Layer 8 of a small transformer language model trained on English Wikipedia (11 layers, counted from 0, width 64).
A neuron adds its activation times its output weights to the MLP's output. To switch it off is to set its activation to zero at one token and run the rest of the model.
A neuron's activation on a vector x is SiLU(gate . x) times (in . x), where the dot is the dot product.

Input weights of the MLP neurons that the questions are about. A number n stands for (n - 500) times 0.0013.
n6 gate: 947 680 625 570 440 486 475 401 516 441 629 396 523 405 313 711 640 677 717 686 639 254 471 367 474 537 400 436 529 555 539 499 403 500 465 360 513 607 468 506 396 760 652 585 514 486 773 652 219 347 725 310 748 270 257 480 843 429 704 803 490 606 539 633
n41 gate: 295 647 255 708 235 445 451 270 592 329 590 511 346 454 381 90 834 478 240 463 497 171 477 632 548 391 558 314 436 560 407 579 383 437 484 345 446 538 642 284 473 650 748 373 259 542 489 599 420 637 384 384 626 298 425 364 546 612 480 652 449 529 803 502
n43 gate: 603 168 399 534 593 498 535 610 433 394 469 549 524 459 182 240 549 470 458 470 571 454 323 563 385 274 758 352 373 126 466 509 272 720 472 377 541 521 321 403 322 664 464 299 622 356 717 288 528 557 584 589 684 552 223 710 483 140 279 241 469 522 393 674
n61 gate: 471 246 435 349 180 483 502 538 542 527 577 725 513 449 250 562 427 387 572 277 693 161 303 669 314 616 748 484 531 503 672 445 655 456 956 457 515 487 476 410 631 358 536 107 421 603 442 588 539 528 356 354 276 521 500 417 398 441 271 491 600 537 494 484
n62 gate: 985 620 445 613 574 630 210 659 573 247 595 346 341 674 118 590 484 565 416 641 328 485 450 636 351 317 546 498 542 561 445 340 162 600 670 242 603 329 694 561 371 548 421 464 385 567 541 390 723 500 629 498 287 544 546 497 415 639 276 733 686 566 555 575
n68 gate: 509 496 294 493 468 333 357 517 434 644 781 420 570 543 457 534 230 477 801 579 497 305 454 455 468 348 576 468 618 569 452 284 476 552 661 691 226 510 372 677 640 720 577 646 454 616 323 597 516 292 230 415 371 661 525 274 583 416 392 601 502 158 794 722
n91 gate: 475 493 680 564 487 741 829 732 544 465 502 769 625 229 562 699 395 694 566 545 516 455 291 581 235 427 538 566 494 457 766 216 490 607 536 373 717 257 344 594 399 442 644 519 578 411 362 138 440 788 537 715 444 584 629 792 631 274 470 571 556 356 523 732
n122 gate: 343 772 697 170 111 609 636 588 672 323 711 720 489 519 431 580 252 476 355 550 416 535 442 804 190 331 673 441 736 660 402 507 517 526 561 503 665 392 359 362 549 566 743 567 463 468 572 484 281 728 406 658 519 661 453 627 669 670 504 407 368 358 546 715
n125 gate: 481 304 498 355 411 602 356 506 446 427 516 334 316 338 365 247 329 291 515 362 655 519 220 510 618 483 730 492 503 185 532 512 466 711 717 477 113 430 451 409 683 545 370 431 394 633 585 673 510 584 482 531 300 228 223 557 527 686 68 366 235 299 607 692
n130 gate: 472 552 479 513 362 524 419 663 306 305 363 670 733 454 414 245 648 325 469 339 546 390 540 535 676 353 468 580 675 764 489 397 575 475 693 690 107 508 491 669 512 688 444 662 381 512 715 382 593 460 787 555 225 528 764 481 727 622 389 557 523 348 715 684
n132 gate: 541 640 588 359 748 428 842 587 464 714 637 616 665 380 335 545 807 591 801 637 527 353 361 506 482 550 557 425 311 530 370 522 729 788 465 355 265 433 442 417 538 470 432 387 385 669 760 193 130 606 392 197 435 295 338 613 721 558 503 585 648 316 435 566
n139 gate: 528 415 525 524 506 460 584 740 645 492 512 675 538 278 666 397 484 510 338 267 649 512 593 368 492 243 528 144 794 349 768 376 854 587 397 329 469 390 129 74 472 485 574 362 388 459 523 424 636 598 589 597 593 553 347 328 781 553 486 382 461 664 693 533
n169 gate: 727 481 303 476 600 187 225 594 659 658 454 376 623 536 571 553 509 701 589 340 686 380 579 352 498 654 444 575 574 582 234 780 621 350 475 600 443 351 347 633 230 799 454 313 513 457 346 590 272 503 606 555 731 237 557 447 425 593 600 705 461 534 649 586
n180 gate: 387 463 391 431 197 701 510 583 360 242 640 711 491 457 778 675 534 476 554 244 516 420 397 279 495 463 510 269 558 395 404 435 530 743 459 328 437 517 488 284 343 482 671 75 491 762 351 516 420 761 531 639 599 382 296 728 811 320 357 682 452 613 502 548
n6 in: 581 688 573 818 456 634 176 534 592 428 567 630 383 764 427 710 758 414 240 475 495 628 511 575 254 317 472 782 608 345 601 546 402 781 436 471 422 692 398 466 653 469 631 505 571 524 553 427 458 449 620 523 500 403 297 457 283 650 629 285 301 610 805 250
n41 in: 323 284 608 202 446 358 253 666 720 510 571 566 531 276 373 238 275 704 448 576 649 673 191 425 541 301 350 296 406 594 478 354 395 787 298 458 388 651 370 573 431 256 468 528 406 306 427 538 599 581 433 504 491 324 741 555 432 558 521 279 510 570 322 566
n43 in: 420 419 715 393 413 655 499 433 323 426 124 574 331 294 495 573 426 549 804 473 459 477 599 800 893 293 709 628 615 607 355 829 561 670 262 504 527 556 594 574 579 500 387 426 619 438 401 845 616 230 350 390 340 545 442 188 512 719 515 588 615 682 572 470
n61 in: 773 705 457 310 502 709 463 399 708 513 447 361 552 297 582 574 609 758 775 435 484 375 752 264 462 537 365 390 446 546 381 261 478 419 286 418 360 573 630 658 109 152 282 602 605 389 415 204 274 208 454 568 707 605 474 640 480 575 431 362 381 700 473 374
n62 in: 451 492 495 635 603 571 429 364 821 290 227 389 578 367 642 304 573 555 588 394 380 554 274 333 396 601 564 534 278 323 911 784 423 468 507 575 500 437 743 330 539 357 368 671 435 495 687 493 412 445 229 427 632 331 662 492 524 475 380 373 624 463 601 679
n68 in: 623 476 375 581 408 583 312 730 409 317 393 462 633 531 69 312 358 673 484 449 656 363 412 681 383 55 563 399 298 716 446 507 590 723 590 710 463 565 155 715 702 443 585 424 461 454 471 505 763 470 273 687 243 405 602 493 508 469 380 299 460 388 749 330
n91 in: 457 525 404 356 455 551 356 896 214 652 382 282 581 394 464 620 449 439 481 443 596 451 552 425 564 393 883 530 941 512 576 405 628 675 522 415 314 716 672 599 460 423 402 391 718 495 192 392 675 666 436 359 385 549 571 620 491 622 567 391 455 389 482 566
n122 in: 422 512 132 516 278 787 385 548 421 622 663 596 537 575 250 476 404 640 460 753 593 198 510 548 538 512 731 187 694 371 636 432 490 438 637 535 367 587 734 245 590 457 733 702 436 790 414 293 670 400 517 307 682 558 540 785 557 511 737 608 521 544 422 486
n125 in: 279 476 418 526 525 601 593 217 462 585 519 649 652 509 698 513 636 641 486 591 284 306 420 294 405 345 573 758 289 556 359 750 414 515 442 246 561 527 601 600 846 677 529 558 425 646 480 561 718 458 500 411 662 555 283 332 607 425 487 527 107 656 829 542
n130 in: 706 702 409 607 640 529 452 468 430 275 459 421 344 265 401 420 459 275 843 469 568 407 210 468 417 538 779 498 373 633 578 519 360 391 634 553 513 300 420 404 543 777 425 470 621 693 773 513 657 218 557 433 586 235 544 272 457 545 464 585 340 800 677 533
n132 in: 480 400 599 525 557 65 564 441 669 456 819 698 356 84 322 360 450 727 627 701 582 457 253 347 436 602 567 419 783 626 556 627 387 624 445 418 278 445 548 307 503 620 510 391 570 843 433 184 463 507 628 543 397 526 403 521 583 580 420 631 559 346 375 520
n139 in: 488 359 515 346 554 606 483 540 398 491 399 273 592 562 444 590 652 829 374 647 417 841 537 240 777 286 557 339 328 316 693 466 474 563 396 581 204 572 663 311 653 520 473 353 452 710 697 217 391 392 554 624 464 601 475 572 488 555 536 564 349 354 366 620
n169 in: 389 520 348 382 492 788 518 489 333 313 775 402 573 432 555 581 254 260 635 366 615 304 344 692 594 622 563 382 473 637 360 369 548 465 559 352 383 494 473 731 529 568 389 469 747 444 486 879 617 238 421 488 715 444 611 635 741 838 650 669 816 319 330 641
n180 in: 489 768 590 592 348 747 450 539 375 297 309 446 446 588 369 945 396 700 629 443 401 421 393 542 611 351 620 436 370 570 599 577 653 457 510 371 767 363 904 523 572 822 546 396 457 472 257 535 463 537 384 650 361 120 403 469 604 704 809 471 530 554 569 503

Output weights of the MLP neurons that the questions are about. A number n stands for (n - 500) times 0.0013.
n6: 369 253 672 352 228 570 545 571 477 652 525 481 641 421 480 323 233 813 636 577 334 496 405 148 492 457 593 414 809 425 605 481 489 510 604 310 588 611 363 681 461 373 363 220 291 480 294 610 578 390 584 651 626 411 380 692 706 431 488 639 544 474 288 492
n41: 268 177 332 367 522 541 576 646 356 623 257 601 385 456 469 445 354 767 421 568 541 505 341 636 476 609 629 456 443 350 527 433 417 668 431 794 716 568 405 638 536 613 492 416 354 701 414 372 466 377 443 665 520 759 478 611 602 794 482 517 170 627 545 232
n43: 251 419 373 418 505 286 483 404 362 677 420 237 374 447 312 466 359 380 253 564 530 423 415 486 603 518 550 436 490 386 544 785 664 453 397 650 192 504 397 691 836 759 597 662 340 285 588 258 356 317 458 485 453 227 532 419 594 299 394 426 323 449 656 759
n61: 438 439 393 639 505 723 670 213 576 277 518 405 734 437 209 295 515 433 594 238 743 408 419 506 474 361 300 273 505 550 472 389 291 331 397 201 427 463 397 530 368 560 570 703 294 547 404 429 333 474 256 421 460 562 375 486 390 471 232 541 526 504 840 300
n62: 367 441 301 457 567 469 821 399 340 479 288 470 405 490 572 340 471 424 516 667 422 502 771 526 564 189 391 576 504 674 469 694 488 619 546 511 482 567 269 537 446 830 534 687 703 458 433 528 576 614 816 397 588 603 431 339 408 504 603 913 106 439 346 407
n68: 330 362 380 485 777 355 529 458 433 418 812 713 810 358 558 584 562 431 426 626 629 762 362 348 565 719 469 645 361 324 462 462 392 509 152 824 752 263 580 678 398 593 687 588 536 472 417 505 439 83 396 464 466 499 541 409 654 647 545 374 435 522 269 588
n91: 473 548 818 652 551 417 767 368 411 334 639 476 573 494 669 501 445 538 519 385 520 436 519 464 248 659 569 450 292 272 588 474 628 802 360 325 742 498 406 598 541 436 655 227 544 445 716 496 533 595 393 594 587 400 547 470 616 247 668 582 274 220 658 430
n122: 660 487 380 556 506 632 666 383 443 689 309 642 498 636 529 534 446 223 479 406 646 900 33 388 297 483 254 383 607 607 589 630 736 504 563 502 578 371 420 380 513 394 295 492 446 377 375 583 534 551 509 596 169 553 675 449 565 529 724 428 507 189 242 455
n125: 423 272 473 570 450 315 591 714 486 387 499 601 370 301 233 574 611 595 326 262 382 592 649 264 266 497 590 505 673 588 668 423 765 341 526 586 616 545 607 652 367 188 312 598 743 725 437 437 412 728 660 723 354 546 418 621 587 365 280 622 663 388 169 579
n130: 677 757 325 530 403 482 561 456 223 245 462 514 438 110 599 521 536 597 489 645 508 444 653 595 618 548 356 514 489 766 377 654 388 507 535 607 571 537 388 469 291 190 448 916 513 550 597 624 245 497 250 378 555 494 319 454 560 464 656 742 260 680 435 440
n132: 751 428 443 546 605 572 695 401 267 567 554 444 351 537 740 740 352 220 357 386 610 559 608 422 336 440 445 518 458 639 297 434 809 449 513 739 569 646 122 596 433 513 459 639 640 719 341 535 629 504 633 516 430 352 758 538 650 363 575 403 471 494 320 415
n139: 485 614 433 602 602 496 637 321 929 617 715 321 540 465 389 407 636 568 349 522 558 604 444 725 513 236 583 316 517 494 666 340 303 651 402 451 593 554 662 567 506 733 503 815 549 311 378 543 769 446 593 411 513 671 578 569 607 527 517 580 519 486 295 718
n169: 369 255 433 230 398 472 311 583 684 343 602 741 496 280 530 788 417 511 554 479 345 612 485 678 420 647 684 442 656 510 569 438 242 467 760 243 613 247 352 574 438 461 308 510 759 611 680 306 475 551 599 329 563 650 328 306 596 645 571 537 314 733 287 643
n180: 424 663 605 446 386 731 537 458 200 448 746 654 508 502 344 458 415 372 501 777 269 660 533 648 763 338 611 830 630 470 567 831 495 762 299 580 594 428 458 754 470 174 436 649 322 507 488 461 436 458 548 640 512 339 546 364 444 363 614 519 802 909 284 567

Each question names a token from some text and the token that comes next. It shows the vector x that enters the MLP there. A number n stands for (n - 500) times 0.0093.

Then comes g, the gradient of the next token's log-probability with respect to the MLP's output, scaled to length 1. A neuron's effect is roughly proportional to its activation times (output weights . g). A number n stands for (n - 500) times 0.001.

"|", then "\n"
x: 566 444 595 446 456 509 516 543 491 795 520 207 565 493 310 361 347 518 435 420 566 559 616 612 417 513 442 761 527 552 607 613 614 629 529 606 525 567 440 449 389 582 459 566 503 521 418 596 479 536 398 453 450 531 524 413 236 471 530 433 331 782 640 259
g: 448 598 502 747 465 401 629 662 709 613 529 477 394 469 549 681 764 462 282 353 757 497 683 509 592 495 405 666 561 738 435 819 544 518 495 564 329 543 457 675 653 517 507 504 461 483 561 591 493 695 559 598 592 418 390 257 462 480 582 304 592 488 522 623
Which neuron, switched off, lowers the next token's probability most? n169

" was", then " a"
x: 524 442 603 443 737 687 496 495 539 642 665 269 464 372 607 480 304 468 531 521 436 430 409 403 516 423 519 599 628 308 640 368 673 287 426 648 494 347 463 518 735 684 472 457 632 491 474 452 474 425 535 543 685 678 387 509 397 479 383 653 515 399 677 482
g: 502 429 386 473 291 593 576 400 390 395 581 296 446 501 651 622 402 470 855 469 456 385 369 507 524 383 587 364 556 505 587 600 324 417 479 426 459 570 443 535 558 471 547 483 300 505 403 216 624 288 507 581 535 147 376 505 530 581 112 496 594 455 535 469
Which neuron, switched off, lowers the next token's probability most? n68

" s", then "c"
x: 266 450 410 490 448 419 459 588 244 556 548 110 475 458 460 471 383 496 589 576 491 466 408 482 509 395 609 449 423 582 438 507 391 396 539 511 333 338 711 382 622 516 496 538 487 476 552 453 547 379 522 515 654 772 607 520 585 514 562 495 521 842 581 537
g: 576 529 506 539 655 483 681 452 478 601 426 239 532 545 676 609 516 789 795 531 779 546 593 421 476 540 658 482 489 444 600 539 191 669 426 692 517 737 641 304 388 538 396 505 722 554 481 414 459 591 464 458 514 553 689 682 673 510 478 465 533 399 520 489
Which two neurons, each switched off alone, lower its probability most, in order? n169, n122

"97", then "5"
x: 457 638 539 637 391 383 525 599 325 398 237 239 657 273 525 580 225 513 515 548 651 371 590 477 586 432 484 534 690 552 627 345 296 619 392 642 443 507 507 499 401 520 539 518 689 441 436 658 562 460 447 430 337 616 604 441 687 530 545 325 605 632 385 422
g: 468 748 509 491 506 548 652 622 477 632 573 685 628 378 608 789 519 588 364 588 247 415 548 320 491 526 500 321 508 417 819 482 706 482 643 420 584 377 572 816 299 466 551 500 551 546 563 498 417 371 416 388 509 345 686 355 353 474 540 664 517 585 481 490
Which neuron, switched off, lowers the next token's probability most? n68

"c", then "ot"
x: 243 647 491 543 588 555 448 689 447 618 504 433 509 637 353 587 652 645 541 558 476 529 572 625 488 415 218 530 319 323 455 622 394 498 462 420 464 460 407 665 584 250 515 567 472 633 507 563 401 448 484 329 347 416 602 607 393 648 397 605 695 562 530 433
g: 458 477 437 388 609 701 587 521 411 540 380 804 425 481 380 378 485 694 508 510 415 477 606 646 420 286 448 633 488 352 656 582 838 689 429 677 676 484 468 423 653 424 492 517 402 584 435 200 465 468 410 643 505 586 645 333 616 466 666 586 472 514 582 265
Which neuron, switched off, raises the next token's probability most? n132

" F", then "e"
x: 372 592 489 382 518 580 488 463 412 608 377 447 524 511 535 667 449 314 510 635 367 546 555 453 663 507 511 469 487 652 469 416 390 499 399 439 563 501 460 494 455 308 620 460 539 452 503 502 515 516 334 512 506 457 502 560 366 477 549 436 377 859 687 656
g: 548 797 589 421 428 570 419 532 412 497 512 465 567 593 738 710 444 583 425 618 683 557 415 435 557 599 759 539 439 455 565 645 580 422 324 511 514 312 259 521 456 470 363 511 647 673 264 184 590 387 507 461 307 526 687 385 607 425 299 379 481 411 573 565
Which two neurons, each switched off alone, lower its probability most, in order? n132, n61

"all", then "er"
x: 635 595 539 455 670 551 643 365 496 613 497 594 409 556 550 463 556 508 556 515 596 600 469 437 475 548 389 627 624 436 533 521 452 634 511 537 418 377 373 532 460 625 335 605 537 384 470 626 632 566 582 631 414 510 501 406 521 420 588 400 731 833 381 749
g: 434 472 431 311 213 617 422 366 377 420 465 519 485 581 448 395 365 419 332 509 531 413 568 342 491 342 529 508 318 328 415 478 535 585 598 234 679 491 444 520 565 493 364 461 429 562 473 574 774 433 450 453 563 265 418 329 616 167 594 464 399 412 549 823
Which neuron, switched off, lowers the next token's probability most? n43

" L", then "ab"
x: 308 605 455 435 503 511 563 534 479 514 380 575 544 514 526 553 403 359 553 479 425 616 442 450 785 457 489 411 617 476 549 522 618 340 458 536 360 574 419 531 483 429 559 555 471 645 518 480 595 352 209 473 478 602 560 459 371 379 525 601 560 794 556 439
g: 439 636 695 366 557 550 643 429 454 546 417 373 646 546 656 482 406 676 498 506 782 715 626 420 589 232 709 258 410 601 514 367 621 449 547 399 286 383 414 634 515 543 454 364 296 354 488 580 555 665 458 480 617 432 462 528 232 478 507 621 630 434 404 682
Which neuron, switched off, lowers the next token's probability most? n68

"er", then "n"
x: 415 253 655 494 530 496 445 584 565 554 580 424 457 470 589 386 376 481 603 592 548 402 715 303 562 519 530 596 357 569 557 479 541 329 406 403 391 683 481 409 511 239 451 661 570 408 420 531 492 602 434 469 670 441 489 625 609 601 424 320 345 522 410 301
g: 429 607 545 537 305 421 523 639 610 388 495 514 197 325 621 440 570 519 594 603 693 532 228 580 394 313 767 492 490 471 488 419 316 619 494 688 376 533 399 759 802 525 572 550 662 371 413 480 617 468 471 495 544 464 367 472 680 630 565 321 605 488 508 356
Which neuron, switched off, lowers the next token's probability most? n61

".", then "\n\n"
x: 523 584 463 594 490 344 492 391 673 481 522 313 543 407 599 638 598 344 240 546 517 422 412 687 643 438 688 599 469 553 553 509 463 541 526 553 427 580 710 345 632 459 284 485 491 730 408 458 557 611 343 480 439 601 509 695 346 488 621 663 636 594 345 355
g: 630 477 340 514 391 542 670 533 583 603 369 623 566 524 429 525 835 529 382 425 551 386 563 385 674 577 707 550 633 510 474 547 561 535 559 304 363 421 608 800 578 503 473 383 537 393 718 384 619 989 527 529 617 440 563 407 490 418 573 371 555 472 518 483
Which neuron, switched off, lowers the next token's probability most? n41

",", then " and"
x: 632 574 707 538 568 414 377 302 553 488 703 463 419 399 419 635 553 333 598 645 597 438 420 483 511 511 627 463 661 679 500 350 417 353 468 627 443 708 477 523 775 566 539 448 704 568 564 554 506 551 589 418 525 561 644 471 339 402 594 737 653 607 495 515
g: 437 426 581 470 554 535 455 591 398 508 259 481 249 294 565 569 389 437 368 576 472 298 655 356 428 585 410 533 534 753 408 552 249 482 305 503 374 529 558 537 489 444 457 542 406 417 864 607 615 410 414 456 309 376 647 679 519 521 691 297 563 673 414 627
Which neuron, switched off, raises the next token's probability most? n6

"t", then ","
x: 518 539 675 789 594 393 561 358 733 531 612 414 424 514 522 651 496 608 458 602 420 393 516 608 417 629 414 485 430 568 473 547 315 331 501 490 395 476 556 569 712 491 514 643 506 427 623 476 383 582 418 586 668 626 421 400 608 497 382 541 594 712 281 411
g: 330 485 739 578 349 693 626 333 395 482 457 408 317 501 587 471 472 685 319 397 534 563 694 698 549 764 528 647 425 447 629 654 589 582 714 566 597 456 366 504 388 510 285 441 417 418 519 507 403 689 537 176 554 612 550 439 627 271 522 396 414 513 445 446
Which neuron, switched off, lowers the next token's probability most? n91

" T", then "it"
x: 286 581 563 572 464 603 360 642 469 441 557 608 347 583 684 519 407 507 598 599 405 501 469 446 442 359 460 498 513 359 576 511 508 491 408 468 569 364 606 481 467 344 561 507 469 520 334 410 389 408 275 613 590 579 438 408 492 522 539 457 549 819 620 555
g: 426 482 563 562 509 539 345 487 450 201 529 826 628 347 404 527 513 183 658 481 538 494 438 442 555 678 593 456 568 442 514 644 239 599 568 696 463 334 533 485 595 449 563 554 515 545 487 501 752 684 632 692 376 651 733 631 514 404 561 634 643 554 615 465
Which neuron, switched off, lowers the next token's probability most? n180

"ri", then "k"
x: 334 407 601 581 551 363 344 516 447 497 533 541 718 645 561 343 470 490 227 568 422 518 484 470 529 663 268 492 574 552 614 555 754 300 391 462 513 385 386 551 630 470 470 570 410 415 317 470 517 471 481 585 487 205 839 376 514 280 599 380 307 449 419 587
g: 477 432 392 519 452 574 477 635 565 425 494 377 492 507 427 635 310 483 634 496 480 350 752 769 630 646 555 453 279 248 372 437 625 320 476 614 599 648 623 310 626 424 263 582 389 539 475 471 491 444 580 632 512 309 371 618 497 458 260 217 343 469 620 476
Which neuron, switched off, lowers the next token's probability most? n169

"e", then "ak"
x: 403 292 529 370 552 619 462 423 387 583 498 673 475 433 538 449 521 598 349 672 381 554 567 444 487 423 394 520 533 268 691 602 455 305 507 450 410 345 532 600 477 341 408 714 494 500 391 328 447 453 528 537 519 436 636 671 410 536 645 388 480 614 375 661
g: 538 358 357 749 482 452 616 302 467 488 436 711 374 418 516 592 458 391 596 430 522 358 436 492 661 570 461 404 519 371 609 614 483 12 288 604 345 564 320 396 513 519 549 453 536 525 379 450 550 644 501 579 512 290 518 292 372 499 349 418 486 418 593 267
Which neuron, switched off, lowers the next token's probability most? n139

"ch", then "w"
x: 378 263 647 270 500 624 518 732 335 569 495 465 476 408 511 672 490 553 642 482 459 363 619 576 619 535 487 541 394 619 484 382 646 510 572 406 425 415 565 526 468 247 534 632 603 448 295 446 403 451 460 632 471 551 589 590 383 860 639 522 463 594 445 450
g: 546 404 526 618 461 455 588 765 354 352 397 394 592 617 612 393 531 598 612 484 670 642 716 413 446 384 389 234 421 751 603 347 291 417 417 588 532 288 482 480 338 575 255 381 311 526 379 404 497 598 564 781 363 453 435 490 470 513 340 583 565 432 599 428
Which neuron, switched off, lowers the next token's probability most? n61

"2", then "01"
x: 285 517 610 551 375 555 639 556 500 432 422 580 374 349 587 451 418 555 540 504 545 413 590 459 485 575 486 615 562 298 558 358 465 510 422 673 711 500 530 399 386 506 571 534 438 573 371 669 296 571 488 482 418 611 517 615 415 424 615 227 602 674 278 495
g: 453 589 368 431 528 372 619 616 487 427 478 605 570 646 445 540 638 413 451 511 429 365 811 447 280 549 577 576 525 309 374 423 799 620 544 384 651 431 360 578 722 426 388 557 300 814 508 600 540 606 510 706 430 515 624 701 470 434 550 600 264 510 455 365
Which neuron, switched off, lowers the next token's probability most? n125

"ar", then "ly"
x: 531 536 706 404 512 606 303 703 423 469 202 446 671 469 577 357 415 458 581 419 437 431 605 425 667 557 602 413 474 493 575 652 269 329 287 637 576 510 639 408 524 504 443 636 552 425 361 720 376 496 456 520 504 358 671 619 526 695 444 376 581 432 612 507
g: 557 706 444 426 439 569 532 586 625 453 533 479 577 602 562 328 513 367 576 544 367 376 841 754 572 712 168 526 415 564 432 614 660 612 489 524 497 325 494 356 186 510 368 510 529 506 697 379 573 497 369 465 518 655 374 481 227 607 389 468 529 451 551 486
Which neuron, switched off, lowers the next token's probability most? n125

"il", then " s"
x: 645 325 503 615 654 508 431 331 591 391 506 521 509 488 258 515 503 638 757 644 442 502 637 533 686 581 553 626 295 559 561 353 294 461 489 437 370 429 631 672 520 356 230 557 379 361 704 559 471 455 510 553 448 616 372 544 461 431 412 507 432 468 361 561
g: 335 517 496 555 512 724 583 672 517 349 579 526 422 458 519 365 372 326 467 569 241 745 499 724 499 528 697 510 474 521 535 427 545 380 646 719 603 665 712 704 550 551 543 556 596 644 579 372 384 540 647 531 627 591 801 418 545 587 388 542 802 530 520 491
Which neuron, switched off, lowers the next token's probability most? n6

" w", then "ork"
x: 308 432 603 532 475 565 392 548 381 642 625 477 351 464 555 728 507 297 499 519 325 465 400 626 460 378 770 498 356 575 522 473 369 355 299 755 513 389 551 523 609 420 661 472 445 461 498 581 610 425 540 532 663 549 524 409 626 385 351 416 547 622 634 621
g: 594 537 649 568 249 511 557 485 549 573 483 761 312 302 410 601 300 509 515 366 229 590 415 415 603 562 565 591 659 575 417 357 481 429 485 404 594 651 590 772 474 526 656 527 649 536 562 405 537 443 478 594 491 144 290 319 527 545 482 543 380 485 340 686
Which neuron, switched off, lowers the next token's probability most? n61

"ant", then "ic"
x: 598 620 573 410 597 477 497 359 413 600 488 390 504 781 554 553 431 473 378 633 509 402 516 416 674 512 611 534 506 290 432 501 581 641 438 683 365 432 522 564 389 331 439 658 478 408 717 532 426 471 486 645 548 574 257 454 529 589 490 471 519 660 328 509
g: 493 391 545 646 535 598 675 419 544 545 505 595 536 614 284 427 913 542 521 418 644 449 588 599 219 338 521 452 511 658 694 522 303 474 452 493 664 315 523 666 407 390 385 674 739 471 490 341 337 428 538 666 472 618 305 510 642 508 466 659 455 494 496 566
Which neuron, switched off, raises the next token's probability most? n125

" He", then " also"
x: 398 264 716 540 611 596 413 467 798 471 466 474 523 466 500 339 307 430 517 542 262 456 280 483 579 457 519 507 607 537 654 434 669 326 458 630 494 544 407 506 707 407 411 682 632 546 409 489 391 481 449 600 590 682 561 523 362 515 294 533 608 586 442 582
g: 530 493 479 373 582 525 510 708 741 412 404 591 558 433 390 483 324 158 543 428 691 367 398 454 480 468 611 526 468 472 552 638 663 547 587 389 694 737 559 761 473 556 434 448 250 771 504 280 488 619 529 582 673 360 341 413 536 499 485 314 529 421 438 585
Which neuron, switched off, lowers the next token's probability most? n62

" S", then "p"
x: 198 468 486 475 479 517 434 582 396 476 489 303 459 486 612 433 338 439 633 559 534 490 489 404 463 502 500 490 470 503 415 511 410 507 373 471 563 356 551 418 459 314 451 495 392 490 312 399 496 259 313 463 499 680 518 465 440 488 607 417 533 708 677 517
g: 369 586 594 509 528 335 486 507 386 767 662 310 693 524 625 346 381 691 486 426 604 602 371 403 556 588 498 540 631 621 443 694 481 753 476 634 528 552 498 488 375 543 350 407 420 264 627 559 386 335 537 435 252 486 814 513 447 437 608 557 649 290 411 425
Which neuron, switched off, lowers the next token's probability most? n61

"ed", then " pl"
x: 505 837 466 578 437 599 650 515 689 662 456 524 583 433 452 492 464 505 529 663 496 575 535 511 543 335 506 669 448 590 504 616 213 512 594 529 609 372 465 559 512 585 464 634 547 493 463 465 517 565 531 570 384 865 461 536 498 365 321 795 449 550 342 608
g: 640 445 444 646 589 683 472 539 541 453 553 550 448 580 428 437 841 547 797 590 369 577 494 462 564 442 521 539 503 429 411 697 463 657 232 501 391 288 568 631 241 408 578 632 604 444 561 255 568 312 606 645 622 699 542 402 475 549 644 512 530 693 497 667
Which neuron, switched off, lowers the next token's probability most? n91

" in", then "cl"
x: 504 393 577 610 683 666 449 429 527 618 446 422 478 579 464 548 436 777 550 565 401 487 460 433 618 354 679 574 543 349 294 525 631 498 558 441 523 542 780 415 438 527 575 571 731 554 425 537 550 460 442 602 567 482 746 530 417 553 293 757 711 506 628 334
g: 462 560 458 456 541 542 494 556 446 416 667 587 279 534 507 516 736 480 547 571 666 480 168 535 547 385 373 327 398 215 288 704 438 799 416 348 602 706 537 431 446 472 599 299 448 637 403 522 324 438 536 607 646 567 491 679 505 537 685 496 554 495 584 338
Which neuron, switched off, lowers the next token's probability most? n43

" of", then " the"
x: 600 614 577 498 602 580 512 458 544 520 654 609 487 483 415 583 517 599 516 632 384 374 758 503 519 326 581 470 443 460 451 315 492 572 352 673 612 453 763 687 566 506 567 670 360 400 352 537 574 495 547 464 599 507 654 611 502 530 489 844 624 588 578 428
g: 457 525 643 438 389 755 499 412 355 550 309 510 353 550 378 518 354 377 565 491 517 418 635 543 574 478 468 355 516 415 645 562 833 360 333 476 518 394 653 514 504 588 457 524 377 578 430 718 642 491 305 700 520 363 398 567 664 811 438 259 604 579 716 525
Which neuron, switched off, lowers the next token's probability most? n62

"8", then "-"
x: 484 463 478 650 431 502 574 471 310 343 416 537 343 190 472 544 540 576 398 474 599 438 549 477 756 387 519 528 467 542 545 347 509 585 378 564 524 506 559 486 289 595 430 543 653 453 481 637 524 448 438 517 236 514 634 559 550 449 496 187 401 501 269 571
g: 395 420 494 361 630 705 760 427 567 615 599 428 434 499 404 609 366 468 470 561 209 714 379 504 396 425 466 585 552 491 609 416 477 308 440 673 289 523 482 604 364 465 313 647 476 451 697 575 410 398 403 420 523 320 747 480 346 753 369 438 633 571 384 684
Which neuron, switched off, lowers the next token's probability most? n43

"s", then " with"
x: 658 517 484 583 672 618 563 418 196 549 534 347 542 255 425 475 445 497 529 637 692 415 313 612 385 428 491 554 400 636 286 610 429 386 470 431 549 435 400 529 590 553 473 590 358 397 624 430 599 551 582 573 507 589 617 384 495 338 702 521 542 515 333 350
g: 523 562 624 567 628 521 591 305 607 277 564 427 539 536 524 535 663 478 273 540 719 793 607 514 279 412 615 510 372 680 530 411 592 268 460 480 391 532 518 521 491 660 686 570 529 563 280 578 527 473 715 615 603 432 380 343 642 594 374 516 842 457 483 552
Which neuron, switched off, lowers the next token's probability most? n6

"ine", then " T"
x: 509 550 493 527 628 471 532 426 531 577 555 489 371 499 520 565 574 567 544 650 512 654 574 678 264 389 573 602 427 256 640 404 521 397 490 706 616 488 361 417 393 319 467 649 461 439 516 504 536 355 425 374 449 653 650 591 521 708 531 273 559 611 369 567
g: 672 399 471 391 588 293 534 549 610 353 783 426 647 568 522 548 527 537 315 613 405 482 474 415 646 417 453 642 579 527 622 104 367 760 572 501 565 630 382 543 551 371 578 574 572 373 319 349 783 413 541 343 511 532 482 577 362 349 486 649 400 627 459 465
Which neuron, switched off, raises the next token's probability most? n122

" d", then "own"
x: 352 395 471 470 428 268 404 612 478 680 484 566 404 458 425 590 527 512 425 706 530 576 419 511 444 445 465 514 491 543 397 503 521 425 497 531 354 437 556 491 474 446 596 556 370 410 481 599 464 525 321 565 495 622 563 345 666 686 546 660 550 863 442 561
g: 570 693 510 745 562 362 585 584 445 420 576 684 272 658 643 581 497 856 390 442 386 601 228 626 377 343 448 342 347 691 339 372 470 407 657 516 538 618 359 536 403 562 502 473 531 514 618 456 278 424 591 551 627 632 506 270 437 447 430 514 386 488 509 549
Which neuron, switched off, lowers the next token's probability most? n41